Layer 3 of a small transformer language model trained on English Wikipedia (12 layers, counted from 0, width 128).
A neuron adds its activation times its output weights to the MLP's output. To switch it off is to set its activation to zero at one token and run the rest of the model.
A neuron's activation on a vector x is GELU(weights . x + bias), where the dot is the dot product.

Input weights of the MLP neurons that the questions are about. A number n stands for n times 0.0065.
n66 (bias -0.027): 33 -1 -25 -7 -14 11 -35 -33 15 -6 -4 -44 10 18 -24 46 23 22 -20 6 -6 -4 22 -3 19 10 -17 -77 -37 -6 21 3 22 -31 -15 80 -7 16 -20 -1 -19 -10 -16 30 8 -16 21 -8 0 -25 -3 0 1 -14 -7 -30 -3 -9 18 -5 26 2 3 1 28 32 17 -6 7 -19 -1 26 -19 15 -12 -7 26 -3 23 -26 12 13 -30 19 -33 21 -24 2 26 -31 22 27 15 28 11 -22 -17 -21 7 66 -8 -27 -7 0 11 4 8 26 19 -13 -3 -59 -15 16 39 -33 -4 -21 38 -5 -21 -21 4 15 -20 8 -1 33
n80 (bias -0.191): -19 -27 4 3 22 9 29 -13 -20 -77 34 42 -29 13 1 42 21 41 14 16 -15 2 16 -3 38 12 0 -21 -20 5 -4 35 -13 1 27 22 -13 -13 -52 18 -40 12 -10 -50 14 -19 -15 46 32 -9 21 -12 -17 34 -13 -26 8 4 -9 1 0 10 -2 -24 -8 11 29 -51 -7 17 -22 20 -17 16 -14 -4 17 5 -10 7 55 21 -50 0 -12 1 -47 5 -14 40 37 13 13 -22 -17 8 10 -69 20 8 47 -21 -53 -23 -31 16 -14 9 -5 -37 -14 24 -25 -5 8 20 -29 -49 0 -16 0 -17 0 35 -2 21 17 80
n144 (bias -0.118): -21 7 -7 -26 1 -8 -43 -5 -38 -30 3 -52 -13 -35 -37 1 -20 2 7 -22 -30 54 -32 22 22 4 11 -11 4 34 -22 19 -6 -14 16 -25 13 -4 -11 6 11 -27 -15 29 -30 31 -12 6 -73 14 50 -38 30 -2 9 -35 14 78 16 -35 19 7 8 -8 -24 18 -5 4 18 9 -2 5 28 21 20 -39 26 13 18 11 10 -31 -24 -24 55 9 20 12 27 33 56 -5 -42 -21 -17 -15 -25 -40 -6 -39 -12 -5 8 -17 17 -2 17 -14 35 40 -6 13 14 -11 27 -35 -43 15 18 13 -5 -31 29 38 12 -25 31 15
n238 (bias -0.090): -34 -26 -20 15 5 6 -39 -2 41 8 25 24 -22 20 -34 5 -16 24 25 -33 11 19 6 50 4 25 15 -33 -15 2 35 13 24 4 -28 13 24 -31 -31 35 -2 24 4 -42 3 -19 26 10 -18 34 7 -7 10 -7 -16 -4 -30 21 11 -56 7 22 -8 16 9 17 7 -35 -1 -14 -45 34 -12 -22 9 -49 13 -9 12 -1 5 22 -21 -13 -39 24 -26 -21 7 -9 -30 2 1 25 24 16 -17 30 35 -16 28 -42 -18 14 10 22 26 -1 9 -1 -13 -17 -18 16 3 5 -6 -5 -15 -41 -21 0 -10 3 -5 7 -9 17
n325 (bias -0.027): -88 -6 9 -11 -12 26 -43 -14 -23 15 10 28 -1 25 26 4 -11 2 -8 -32 1 28 18 11 11 43 -32 19 28 33 -16 4 -29 -28 5 2 1 -2 12 -4 29 -18 7 -39 42 -1 9 7 -28 9 16 -28 1 -56 11 3 9 -20 -45 -36 0 -22 -12 -22 -1 -26 43 10 -3 63 25 -28 8 20 -4 17 7 -31 1 2 -23 28 -10 -12 1 -11 9 34 -20 19 0 21 -13 1 -2 15 -9 -2 3 -36 20 -35 -3 -16 -23 24 21 7 -44 22 38 6 13 -47 -32 19 -1 33 2 4 -47 -9 25 -33 -6 16 -18 -16
n346 (bias -0.128): -26 3 -17 9 -15 -14 -47 23 -7 18 2 -12 -4 -14 16 -10 -9 4 31 -22 10 23 40 2 5 16 -16 -36 19 -26 -19 59 -51 -24 3 2 44 -51 -27 47 6 -43 25 3 17 -6 -5 17 -9 -4 37 4 32 2 -40 9 -17 10 -3 -40 4 -39 19 32 12 11 36 4 -18 -15 -7 12 -22 -3 26 -37 38 -4 1 12 -1 6 -62 -15 8 10 -12 20 -9 -3 21 -25 25 39 21 -28 -1 -40 -11 -2 61 17 30 -51 4 4 -1 24 -29 15 12 -23 25 -9 0 -61 -26 4 -19 13 -26 -7 -6 12 33 14 -15 7
n393 (bias -0.057): 13 8 5 16 16 24 -39 -36 1 9 28 -25 -1 0 22 -6 -13 -4 -13 15 19 26 -5 26 25 1 -14 -6 -24 12 -5 -9 -3 -7 15 37 8 22 15 12 29 -57 -6 -21 -5 -6 18 37 -10 44 22 7 2 -49 9 -12 -14 1 -42 -11 -3 40 -15 10 -6 -34 3 27 16 3 3 22 28 23 -20 10 23 -21 -48 -16 4 15 -12 -5 -6 23 -24 13 22 16 21 28 -16 -5 1 -20 -7 -43 -4 -69 -17 7 -22 -8 4 34 3 -13 8 12 20 -10 24 -23 12 -46 -8 -30 14 3 6 -45 1 -3 -2 -33 -9 -1
n445 (bias -0.142): 61 41 -6 20 -40 33 -4 -32 20 -3 16 -23 2 -15 14 26 18 42 -33 20 33 -21 22 16 8 -22 -30 4 -59 -28 -1 34 -4 23 20 7 -36 4 -29 15 18 -14 -27 32 17 21 -9 16 7 -20 1 -38 -1 -32 27 -5 48 2 18 -18 -2 -40 -1 37 -6 -44 10 -29 16 31 6 9 -11 -1 4 -9 2 25 -13 5 20 -14 -26 13 -14 -35 10 19 13 -2 34 12 37 20 -8 -18 9 -56 6 -21 -3 -2 -15 -46 -8 11 9 -25 17 40 17 -48 31 -45 30 -33 -53 13 -6 -24 -6 -12 7 42 1 9 -35 17
n489 (bias -0.137): 24 -19 13 4 -5 29 -28 1 -16 -67 27 -9 -94 6 -10 5 -32 10 -8 1 -4 -12 -10 -50 -30 5 4 2 -9 -2 -10 9 -25 -70 45 -8 15 14 9 29 19 -31 -22 17 -42 -18 30 -1 3 4 19 12 -32 -35 43 2 28 -16 -5 19 -9 28 -3 -28 31 -17 9 8 -23 6 -27 14 20 -15 -21 36 2 21 26 32 -1 1 -44 24 -7 27 -15 -15 36 48 -5 14 -39 24 -10 1 -4 -20 25 -64 -7 -6 36 4 -16 34 52 -10 -13 6 -5 17 -5 -19 27 -31 7 40 -6 -29 -21 7 -1 -11 -5 21 -13 -1

Output weights of the MLP neurons that the questions are about. A number n stands for n times 0.0057.
n66: -13 27 -3 -2 23 -7 -35 -17 13 24 6 14 4 10 1 30 -13 -47 -8 -6 -15 18 -19 -6 -6 -5 -7 40 28 -10 -12 -16 -10 -2 20 -42 -16 15 28 -23 -13 -9 15 -12 22 16 -15 16 31 -33 11 -41 14 -2 -5 42 22 -2 -41 -7 6 2 13 31 13 -17 3 23 -42 10 20 -6 -27 5 -12 -8 8 -12 -16 27 -6 -20 -4 -29 43 -23 16 3 -1 -25 -16 -14 1 6 0 9 12 28 7 -43 -4 16 38 15 5 -9 9 1 6 13 30 38 4 -3 6 1 -11 21 -31 -8 -1 2 -27 -11 -9 14 6 -37
n80: 16 19 22 -1 34 9 -16 -13 -12 -31 -36 -26 18 -19 49 22 -8 -5 23 2 3 -9 -29 36 -8 -21 -51 15 0 3 13 -4 -17 -3 24 14 -13 -1 -32 -8 -36 3 7 -28 23 -32 -6 -8 -5 -24 5 8 10 19 -38 66 -14 9 10 0 -20 14 16 51 6 21 8 0 -13 -6 7 21 6 -8 16 5 -8 -16 -4 -33 -23 21 5 12 -20 -30 7 -71 -34 65 8 -30 1 -23 -4 58 3 12 -24 -16 58 -3 24 -8 -29 -40 -10 32 29 -12 6 21 -24 1 8 5 -22 1 -10 -10 -12 1 -14 16 15 30 -11 32
n144: -15 27 30 -17 13 18 -12 2 -44 -6 50 2 15 -39 82 -7 8 -28 -5 12 4 -8 1 -46 -30 -34 -27 38 34 -24 31 -17 53 -3 -6 39 2 -56 -19 5 6 -13 -14 -1 28 1 3 7 -50 15 12 -8 13 8 -15 10 23 -17 -1 -9 2 5 -16 -66 -28 -12 25 -17 4 -48 -8 -2 19 -15 12 3 -19 4 -5 -12 -1 -12 2 -16 13 26 13 -31 9 11 -45 -34 1 -33 18 -68 -17 24 -27 30 -10 -5 32 37 -23 -11 22 25 74 55 -22 -2 3 18 22 4 33 -20 45 52 -14 -41 33 -14 1 -13 -7 -5
n238: 24 3 5 -5 30 -6 17 -1 -44 5 -36 16 -1 -4 9 -11 2 32 -3 17 -14 -34 -13 -3 1 -13 23 4 23 -18 -16 4 -30 -6 28 -22 -37 25 -45 0 -22 -2 -19 20 -12 9 15 20 14 -22 -13 24 9 -27 2 -17 -11 -11 -27 18 -7 17 6 30 -52 -15 -18 -8 -10 -10 -3 -40 -3 -33 23 15 3 -17 1 4 6 -26 -5 38 10 24 15 8 22 -22 39 -11 -4 -14 25 -56 -8 -13 -6 0 6 35 3 16 16 -20 4 12 -8 11 22 -2 -1 -2 20 8 -17 -6 3 -15 2 -5 7 -2 35 3 4 7
n325: 60 -19 -39 36 6 -26 27 32 24 -3 -22 -20 -11 -8 -35 15 21 10 -1 15 -14 2 -15 -17 -19 -56 18 -6 -35 -14 21 -9 17 14 3 10 4 5 -16 19 -14 -3 -32 22 -22 24 -12 -37 12 20 -47 9 -43 38 -6 23 -6 8 23 34 -13 35 18 16 24 29 -44 10 14 -17 -23 16 11 -21 -18 11 -32 20 9 19 46 15 -5 11 -49 -7 6 -24 -13 -5 7 -33 -32 -6 14 46 12 -6 24 27 -47 49 -8 19 3 -27 21 22 41 -53 -20 -12 -8 22 24 -15 -1 -60 -13 -10 29 25 -29 16 20 -1 10 -30
n346: -42 -16 -28 -3 -1 13 9 39 -15 -6 -13 2 6 24 16 -44 -13 25 27 -10 10 -1 -17 13 -3 -34 -1 28 20 17 -3 10 19 -6 14 5 7 19 -1 41 -33 10 -26 1 28 25 4 18 -10 48 0 -23 43 12 22 -29 -5 -33 3 -12 -13 15 6 -45 30 3 -7 -20 30 -8 -12 9 -10 -27 -1 -51 -30 12 -6 9 5 82 11 11 3 -19 -13 -1 19 -31 -5 -11 16 -23 21 21 12 23 11 -13 -38 -27 -28 14 10 -12 -13 -33 12 -66 -26 7 15 -13 -48 24 -5 14 10 -26 42 32 -1 -21 -10 -10 -15 5
n393: 4 -12 -12 -39 -34 15 -45 -24 -1 24 -8 -19 16 -8 4 -42 -30 -11 -15 7 -23 23 4 -4 -12 2 9 -1 -19 -36 4 5 11 4 -8 -14 -31 -10 44 3 -4 -6 8 12 -29 15 -13 5 -12 28 25 3 -6 -7 -33 3 -4 31 -21 10 25 -11 -18 27 16 -3 17 12 -42 0 11 -17 24 -1 2 50 -25 20 6 -27 15 34 26 11 -21 -17 23 -6 39 1 3 -6 -21 19 -7 8 10 13 -24 28 11 11 26 -9 -13 -8 24 21 -1 17 17 -20 22 -24 -19 -3 20 -17 -11 94 37 37 -35 -8 -16 8 -1 -6
n445: 24 9 -18 36 16 18 33 -11 14 -33 -20 21 28 0 -9 -23 30 2 -27 10 3 -9 5 -22 -1 8 -13 -25 -14 -12 -11 30 -11 25 1 -12 -37 -35 -27 1 9 11 10 -20 12 0 -27 21 2 -1 37 -18 10 7 -18 25 -29 8 3 -25 3 12 -14 6 -44 -56 -14 18 0 34 -3 39 -6 -28 41 -42 61 21 56 -3 8 -3 16 14 -5 11 19 -19 -35 -51 40 -32 15 -3 10 19 28 31 16 31 25 -18 14 1 0 -12 -1 -13 -34 -27 5 -6 3 22 44 11 -23 -41 -6 -25 -22 4 -2 -51 1 -15 -1 -3
n489: 0 17 -9 -48 -25 -15 25 -12 11 4 -12 -3 -33 18 -33 -18 32 -39 3 -8 -18 31 46 34 -28 49 18 18 30 2 -6 1 12 -31 1 7 -1 18 -41 -30 -4 1 26 -9 1 7 -28 12 -22 -1 47 33 24 8 -27 -4 18 -8 11 7 4 -6 -32 15 0 35 18 1 22 0 -33 -18 -12 26 28 -1 7 12 5 -1 18 3 29 17 -36 16 8 8 23 -40 -12 8 10 -32 6 -30 1 -7 -14 6 4 -34 -22 -19 -1 -51 -15 28 26 9 -42 -26 11 19 34 -6 22 -37 45 18 8 -6 1 -28 17 -16 -11 12

Each question names a token from some text and the token that comes next. It shows the vector x that enters the MLP there. A number n stands for n times 0.036.

Then comes g, the gradient of the next token's log-probability with respect to the MLP's output, scaled to length 1. A neuron's effect is roughly proportional to its activation times (output weights . g). A number n stands for n times 0.0039.

"pe", then "do"
x: -5 8 7 5 -28 -10 39 -46 59 19 -5 35 20 5 8 -22 19 -28 0 0 11 -13 11 21 -14 -12 -12 17 -5 -30 5 -15 28 30 18 -40 -37 1 -15 -3 7 -8 -2 5 -4 -9 -9 4 -11 15 -35 -51 5 13 3 34 -16 4 24 -24 9 -11 -11 -5 7 5 -20 -9 1 45 -3 -2 -25 -6 11 0 -5 23 -19 12 14 17 6 2 -3 6 -7 -13 -5 3 -10 -14 23 -17 -5 10 -10 -30 3 27 -4 47 -26 -9 25 -20 -16 21 18 -11 4 -17 -19 17 -10 16 -67 26 -14 31 -28 15 23 31 11 -7 -15 41
g: -15 10 2 21 -16 16 2 -4 5 12 16 47 -11 1 0 -4 30 0 -27 -5 -21 -14 -14 -4 14 -5 17 33 14 -7 3 34 67 -18 17 11 -8 13 -9 39 26 13 3 -30 -1 6 -6 1 -48 -15 26 -39 -8 0 21 -23 15 -1 -2 -37 -9 -8 -66 -25 -2 -36 -3 -2 -8 22 13 -14 12 12 -3 -14 -4 -11 23 36 2 32 20 5 -16 -3 -36 -30 -4 26 10 -16 10 -11 18 -51 27 -14 -17 64 24 -43 -40 -3 -19 11 15 -51 2 -26 3 22 27 3 48 -23 -27 -7 14 8 16 -34 15 -25 -8 35 -13 8
Switching off which neuron hurts the next token most? n445

"==", then "19"
x: 1 6 -4 20 20 8 -6 -3 12 4 -27 -44 -9 -2 -7 -22 0 -21 -3 -17 32 6 -16 4 -24 -1 5 35 19 -12 -10 -37 -34 1 -21 10 -7 3 77 -41 -10 20 3 12 15 8 -4 -4 1 -6 -45 -5 17 -31 -7 4 -10 -10 1 30 -14 13 -1 4 -5 1 -3 50 -6 -1 -1 6 13 41 -7 19 -7 -17 3 24 3 16 40 11 -12 -21 -2 -1 2 23 -52 -32 -7 -19 10 -6 11 25 -8 -19 29 26 37 31 18 -26 -13 -23 -4 -2 27 -22 -20 -9 -19 17 6 13 7 -4 -14 -4 8 -3 -8 -11 15 3
g: 5 -15 -15 1 18 20 29 -7 -10 28 -3 -13 63 13 -30 -30 2 5 13 -37 -13 -9 53 -23 4 -23 -21 10 8 28 -12 4 27 14 52 7 8 -38 12 -9 20 -39 10 -17 16 16 -9 3 -9 -29 5 12 10 1 -24 9 11 -7 -12 -39 3 69 -13 26 -24 -11 -18 -1 -5 -14 -22 -8 1 5 -66 23 -15 -63 23 -9 24 6 3 -4 28 -18 22 -9 -32 -17 18 -27 13 -25 -24 9 11 23 27 24 -25 34 6 0 -27 -9 11 15 -6 7 26 -1 -2 -23 16 -49 -32 -11 29 4 21 30 24 23 -12 6 -19 -12
Switching off which neuron hurts the next token most? n325

"c", then " O"
x: 14 -35 11 9 3 3 36 13 -13 5 27 2 7 17 0 -20 4 -16 12 -7 -2 15 -17 1 14 -13 6 4 8 -5 62 -6 4 2 21 10 -27 19 20 -7 4 -15 -21 20 -19 -15 -7 -8 3 -12 -52 12 -6 10 0 12 -17 -3 -15 -42 -10 34 -25 -10 5 -1 -9 7 -8 -15 -27 -2 -23 -12 -19 -17 19 -3 -27 37 10 12 19 33 -30 -20 3 -28 -16 -11 15 -11 -7 -16 46 37 6 -12 -1 19 29 19 -9 -14 39 -5 -2 13 20 -43 -9 -11 -3 28 13 17 5 29 -27 -13 12 -2 58 -26 -7 9 20 21
g: -51 0 -26 0 -5 -6 -62 -33 -1 -21 -3 12 4 6 -16 -26 23 -15 -17 0 6 -1 15 -16 -6 -3 -26 -12 -11 -18 -31 -29 0 52 13 13 -5 12 12 46 -21 1 -12 19 28 27 -3 11 -49 9 -5 40 -2 27 6 4 -18 3 -16 -6 -3 -15 7 52 -26 -4 15 -10 28 8 27 -28 20 -4 1 -44 11 47 18 -42 -13 32 39 -7 7 13 -1 -17 -25 27 13 -2 -10 21 -15 40 -13 22 -26 28 41 11 4 -47 -10 -12 0 -7 16 -3 4 -42 12 21 -28 -15 -19 38 -34 28 -26 15 -14 8 47 22 3 3
Which neuron, switched off, raises the next token's probability most? n238

" on", then " 23"
x: 19 7 -5 -19 6 -13 7 13 -1 -1 -15 12 9 -3 5 -32 4 -28 2 -15 -3 -8 2 -20 16 -2 12 13 -5 7 12 -31 -12 -3 -2 23 -9 -5 20 -12 15 2 -5 25 5 -2 -15 10 -17 -20 -10 -18 6 -10 0 -13 -10 -3 -1 5 -21 -30 11 21 -10 -3 2 56 1 -48 10 -5 11 -8 -27 25 22 -39 13 15 -13 -19 3 6 17 9 -25 22 -7 11 27 -3 7 -14 -25 25 -9 4 0 -8 -13 3 11 -41 11 -32 -16 -4 5 -5 -18 25 -9 -6 12 34 -16 0 26 87 18 3 16 13 -20 -11 4 18
g: -31 4 31 26 3 15 5 1 -28 18 3 -70 11 28 55 -14 25 -30 21 -20 -24 -20 9 -55 0 -40 -9 14 -8 -32 7 -17 17 -20 9 -37 -1 -14 12 -4 -13 19 15 -3 15 -10 9 26 -56 16 -12 -19 -4 -9 -18 39 2 -2 -16 -17 16 30 25 -21 0 -8 -16 -2 20 -50 -37 -5 17 18 -11 60 -18 10 -6 8 11 10 9 32 36 -53 8 -21 -5 36 -37 -9 3 -45 20 3 -12 10 10 -3 -25 33 29 26 -15 4 -18 11 14 12 19 1 19 16 16 -20 5 7 -18 -3 37 -9 -4 19 -5 28 -11 -1
Switching off which neuron hurts the next token most? n144

" O", then "C"
x: 24 18 -19 -8 -24 -1 -1 -15 25 29 -23 25 16 36 22 -18 4 -21 15 6 -3 4 -17 -39 -11 25 5 -12 12 -27 -11 -17 41 -24 -11 -15 5 4 5 -7 -8 -16 21 2 -15 4 16 -13 30 -7 -86 -4 -7 17 2 41 -9 -19 15 -17 -15 9 -3 19 2 -2 4 13 -7 -12 -6 1 10 -2 -11 0 11 7 -6 -8 16 3 -3 -29 2 5 -4 17 13 17 -16 0 -7 4 6 21 -2 0 7 9 -4 -24 -4 -12 17 -7 1 34 22 -21 -28 -12 8 36 -1 21 -12 -21 12 11 19 -7 -6 2 -22 5 12 22
g: 13 -17 4 -18 30 21 20 8 19 -24 44 -5 -22 -1 1 10 -37 -13 -1 20 27 -29 -30 -34 -8 16 -14 37 -19 -23 30 -3 -11 16 -8 -5 -14 -41 43 33 -8 -4 14 5 -17 -15 29 -20 6 -6 8 -30 42 -30 64 38 5 -18 -44 -58 11 8 -10 1 -23 5 25 -7 3 11 -21 -23 -12 30 2 40 -9 -14 1 -40 6 -16 -32 22 -26 -7 30 13 32 39 -15 22 20 27 -3 -33 -14 -39 12 12 21 19 42 4 -4 6 -6 -43 -8 4 -11 7 -13 -4 21 19 -16 -14 10 -40 -3 10 -32 17 11 -14 15 -5
Switching off which neuron hurts the next token most? n66

" ", then "sh"
x: 2 -21 2 -11 -9 14 6 -29 -4 -5 -21 2 7 5 -11 7 -14 -22 22 27 17 6 17 -29 -2 -17 27 8 4 3 17 2 -1 7 -6 -10 -19 -7 13 -14 3 -1 7 -14 16 -2 11 1 16 1 -79 0 0 -17 6 40 -12 -60 19 10 -4 -12 -19 2 11 -4 -14 14 -2 -1 3 -8 10 10 -18 14 9 14 -14 25 -7 2 -11 10 11 -6 2 1 -5 8 -12 -9 -18 -24 -5 12 -7 10 17 -17 -21 -3 -6 -20 7 12 -17 28 16 -1 -2 34 -22 -8 21 16 11 21 11 -2 -2 -3 -1 5 -22 56 3 -13
g: 26 20 36 -2 10 -6 -10 -19 72 20 13 50 -8 5 -36 25 -16 24 0 6 6 -35 -10 0 -51 0 14 -12 -2 8 9 22 7 4 -6 1 44 1 -6 -2 4 -1 14 -19 -10 -10 -29 10 2 -5 8 -11 -60 25 -29 4 19 -12 -7 -21 11 -5 16 -3 26 5 4 59 -22 46 -3 26 -9 3 10 4 16 -9 17 1 41 -1 9 -5 -3 8 -10 22 -16 -32 -22 -32 -73 -37 -18 2 -22 18 13 -28 -15 28 -2 -2 -19 7 -20 4 -27 -2 9 -54 7 13 -23 20 -44 -33 -2 20 0 -12 -5 -7 -15 32 14 47
Switching off which neuron hurts the next token most? n325

" f", then "re"
x: -8 6 -26 -21 -8 4 -9 10 7 28 -16 0 13 -1 7 6 -8 -12 3 -4 18 2 8 -8 -29 15 14 33 9 0 7 0 18 0 0 -26 -4 -9 16 0 16 4 5 -12 29 -14 6 -10 -10 1 -83 15 -24 -8 -7 4 17 -26 14 9 -24 8 -7 24 7 1 33 39 -10 42 8 -1 12 -10 -46 -18 -17 15 -9 -5 -12 -8 -11 24 4 11 -13 14 5 0 -13 -5 2 -2 59 -14 -6 -11 5 -19 -10 5 -12 10 30 -4 -8 21 7 -18 -11 8 6 13 -11 11 -8 0 -9 17 12 6 -11 -17 -41 20 5 -1
g: 20 -7 6 -10 4 8 18 17 47 -2 8 10 -17 15 11 -42 14 30 -42 23 0 -38 -33 4 -6 -12 0 -38 -14 -9 13 -16 -12 -66 46 -9 50 27 43 20 -8 -20 17 37 19 -5 0 -25 10 22 5 7 8 19 -45 -29 26 -8 14 -14 1 24 13 -19 -4 -34 -2 2 -13 -4 -34 4 -15 -4 9 -23 42 -14 15 -8 16 -9 -11 40 -11 6 -37 14 -25 34 15 -1 -59 4 6 -10 -16 17 3 17 -25 14 -27 10 28 -27 14 6 -2 -5 -2 11 -10 45 10 -4 -8 13 -15 8 -17 -25 54 -30 21 -48 -13 9
Switching off which neuron hurts the next token most? n325

"ct", then "od"
x: 0 -8 23 -16 16 -10 17 2 3 23 -1 -9 6 4 -24 -2 23 -19 -9 -3 27 -25 -1 -2 10 -19 47 27 5 -39 -18 -47 29 -6 -44 -21 7 -33 5 15 9 2 -1 23 13 10 -5 1 -2 15 -51 0 -19 -6 -1 80 2 7 -11 -2 -23 13 -19 -8 10 3 -1 -18 -10 -5 -13 -5 10 -6 20 -1 -2 -3 42 -6 -21 2 28 9 3 6 0 35 30 8 4 -50 -25 -28 43 45 -33 -14 -4 1 18 3 5 -5 10 -24 -1 20 -12 -5 -30 18 -21 6 9 13 13 25 -9 21 -24 35 -7 -6 -20 15 -9 14
g: 5 50 -4 -26 12 16 38 9 -34 -10 25 34 -2 -24 -12 1 -1 13 -10 29 29 -6 -35 -3 15 32 13 -16 -2 -11 -1 51 1 17 -20 -19 -2 -4 -6 43 13 -25 -9 49 -47 5 33 -19 8 48 -7 -9 -21 5 -15 16 -5 -7 26 -17 1 57 -16 25 -34 -40 -26 -5 16 -7 -19 25 5 9 20 -7 -40 -46 12 11 -13 3 -15 -31 -3 7 -3 -53 12 -8 -33 9 -20 13 -23 -3 44 -13 9 -5 23 -4 -3 -4 -25 21 -15 -3 -23 -25 -3 5 -23 -7 -24 -4 29 -13 16 -16 -3 6 43 15 -22 -26 2 56
Switching off which neuron hurts the next token most? n489

" is", then " though"
x: -16 -16 -4 -17 -22 -22 -2 -10 7 -11 5 8 -12 7 15 -12 -4 -34 -4 19 9 5 8 7 -8 2 19 11 23 -28 -16 -1 -28 -23 -41 6 -10 7 5 -5 9 -15 18 -1 -3 -12 -3 -22 27 -10 -40 27 4 1 3 -11 1 -8 4 -15 -36 -3 5 2 -2 -8 -16 4 -5 7 11 -5 -1 18 -31 21 -14 12 -4 30 11 -12 51 -7 -17 8 3 -18 20 16 -10 -21 41 14 -5 11 2 -13 0 6 19 -20 23 -3 3 22 -38 17 13 9 14 25 -1 -13 0 18 39 14 -9 61 1 13 25 13 -36 33 -25 5
g: 17 -16 22 -19 -37 -9 16 15 33 36 -18 -28 5 2 7 -8 5 -19 -9 17 -37 42 3 -11 2 6 18 23 34 -28 -7 -8 25 22 -7 -7 -5 31 -9 -45 -20 5 18 28 -35 2 -1 -11 0 4 -22 12 -5 -23 -26 4 -24 -1 -18 35 5 -12 -24 54 7 -7 -39 -3 -10 -9 -29 36 -2 12 13 6 12 49 -18 11 -17 -8 -7 -16 -16 6 3 14 -20 15 43 -21 -6 9 28 -21 -63 12 -20 -4 -21 5 -16 -58 18 31 20 -12 20 -3 38 -52 16 -15 -17 26 -30 -23 10 5 18 36 -28 29 47 2 -5 22
Switching off which neuron hurts the next token most? n325

"gen", then "om"
x: 2 3 6 -4 15 -11 14 62 -12 -20 -6 2 7 -2 0 -54 16 -51 2 3 19 13 -9 -10 13 -30 12 14 -6 -18 10 0 0 -11 -1 4 -7 -13 37 -41 1 -5 6 4 2 13 -7 -4 -9 -18 -49 -24 -21 -2 18 26 26 40 -1 22 -8 21 6 -1 -3 14 -6 38 -10 -13 -15 -2 -30 -28 17 -1 -45 -3 36 36 -6 18 -20 35 -1 -11 -17 -30 4 -10 29 -16 -15 20 17 35 -14 4 -2 -2 8 7 29 -10 24 -6 10 25 -17 11 -23 32 -49 7 -26 -5 -5 16 -13 26 7 19 11 8 -10 -6 11 12
g: -1 -7 -21 -26 43 -17 -12 -18 -26 -53 6 29 4 10 -22 8 -16 18 -11 -27 -17 19 -32 -24 -13 28 -10 -18 14 -3 -4 -32 -14 11 -37 51 -8 -10 -33 36 0 19 19 -2 -32 6 -28 -24 -17 -2 -2 -4 14 -4 18 17 44 24 -31 46 11 -56 28 7 -15 2 -5 4 25 -47 19 29 -10 -4 4 1 -56 -2 31 -8 24 -11 -13 10 -8 2 7 1 32 -32 5 18 19 27 -36 29 15 7 -19 -5 31 -24 -19 8 16 40 -23 0 -2 11 -4 0 57 -10 -9 -14 -2 13 17 -8 19 3 22 -10 0 -39 14 54
Switching off which neuron hurts the next token most? n489

"n", then " ("
x: 20 -22 -2 0 -43 -11 6 -25 34 -23 -34 -10 -5 26 -3 -34 21 -30 12 5 10 -62 2 2 16 -37 36 23 -10 13 15 -1 8 -1 -6 -39 -22 20 -3 61 6 21 32 10 0 8 -13 -3 -21 5 -37 12 4 -14 -23 51 3 -10 -18 -10 36 4 -24 -7 5 -4 -11 -14 1 -45 -1 2 -25 -8 -27 -9 21 38 19 50 -6 -12 -12 49 -11 -12 29 -19 3 -26 24 -20 3 6 20 55 3 -18 0 -12 24 25 29 -32 34 35 24 16 -12 -1 -23 5 -19 11 10 39 -2 3 0 -7 9 13 -27 0 35 3 -16 -3
g: -13 -11 17 44 3 8 -30 16 -10 -3 42 -2 -27 -2 -26 20 -43 -32 31 -30 -13 -23 -12 -6 36 -19 -35 4 -6 22 -1 -11 -17 -3 6 -38 33 -4 1 -17 -16 43 -5 -20 0 -19 12 -17 30 -6 -10 -2 44 -30 15 -38 9 21 12 -38 -21 4 -26 -12 -22 8 9 5 6 24 -23 2 4 2 41 17 16 10 2 15 -7 16 -5 30 -30 36 -9 -4 7 -44 -29 -4 -7 0 51 23 -19 7 9 23 -21 50 18 24 3 18 21 -1 -6 -23 -13 23 -1 14 1 -49 31 58 14 10 -7 18 -8 -9 -26 10 -19 -64
Which neuron, switched off, raises the next token's probability most? n489

"s", then "."
x: 14 -16 27 6 -46 -14 12 -13 14 4 13 -14 -16 0 15 2 -2 -24 1 6 -1 15 13 5 10 -26 37 15 15 6 -4 -9 -10 -5 -17 3 -16 -9 39 -13 15 -13 -5 14 -8 0 3 -10 11 -21 -58 18 -12 -12 14 73 14 -8 -15 7 -32 0 -45 8 13 9 14 -16 -13 17 7 -6 -37 -8 -12 9 1 18 -3 35 1 -4 -16 16 -2 11 -7 -2 -16 7 22 -18 -7 6 12 30 -4 -17 -7 24 14 8 17 8 43 -9 14 34 2 -42 -14 34 -5 -27 3 2 -5 -2 0 26 29 26 -11 2 -14 12 17 -20
g: 27 -43 -2 -17 21 -11 26 -3 -7 16 36 39 -23 23 -83 8 5 -7 24 -21 10 -11 -13 -2 21 5 -11 -21 14 8 -10 -25 -3 31 15 -29 2 -8 -35 9 28 22 -5 -8 -5 12 -9 28 -23 -14 17 -11 5 -36 -3 -5 26 4 -4 -17 32 21 28 3 -19 15 23 -2 0 68 -14 -49 -10 8 25 -12 39 -6 -33 8 -9 6 -32 -16 -54 15 -10 7 -18 -1 -3 -13 -17 2 3 8 -5 -7 14 -11 -26 -32 -41 -18 2 16 -15 30 1 -18 -8 45 28 -4 -22 -8 14 -5 -14 -1 21 22 34 41 58 -20 0 -23
Switching off which neuron hurts the next token most? n489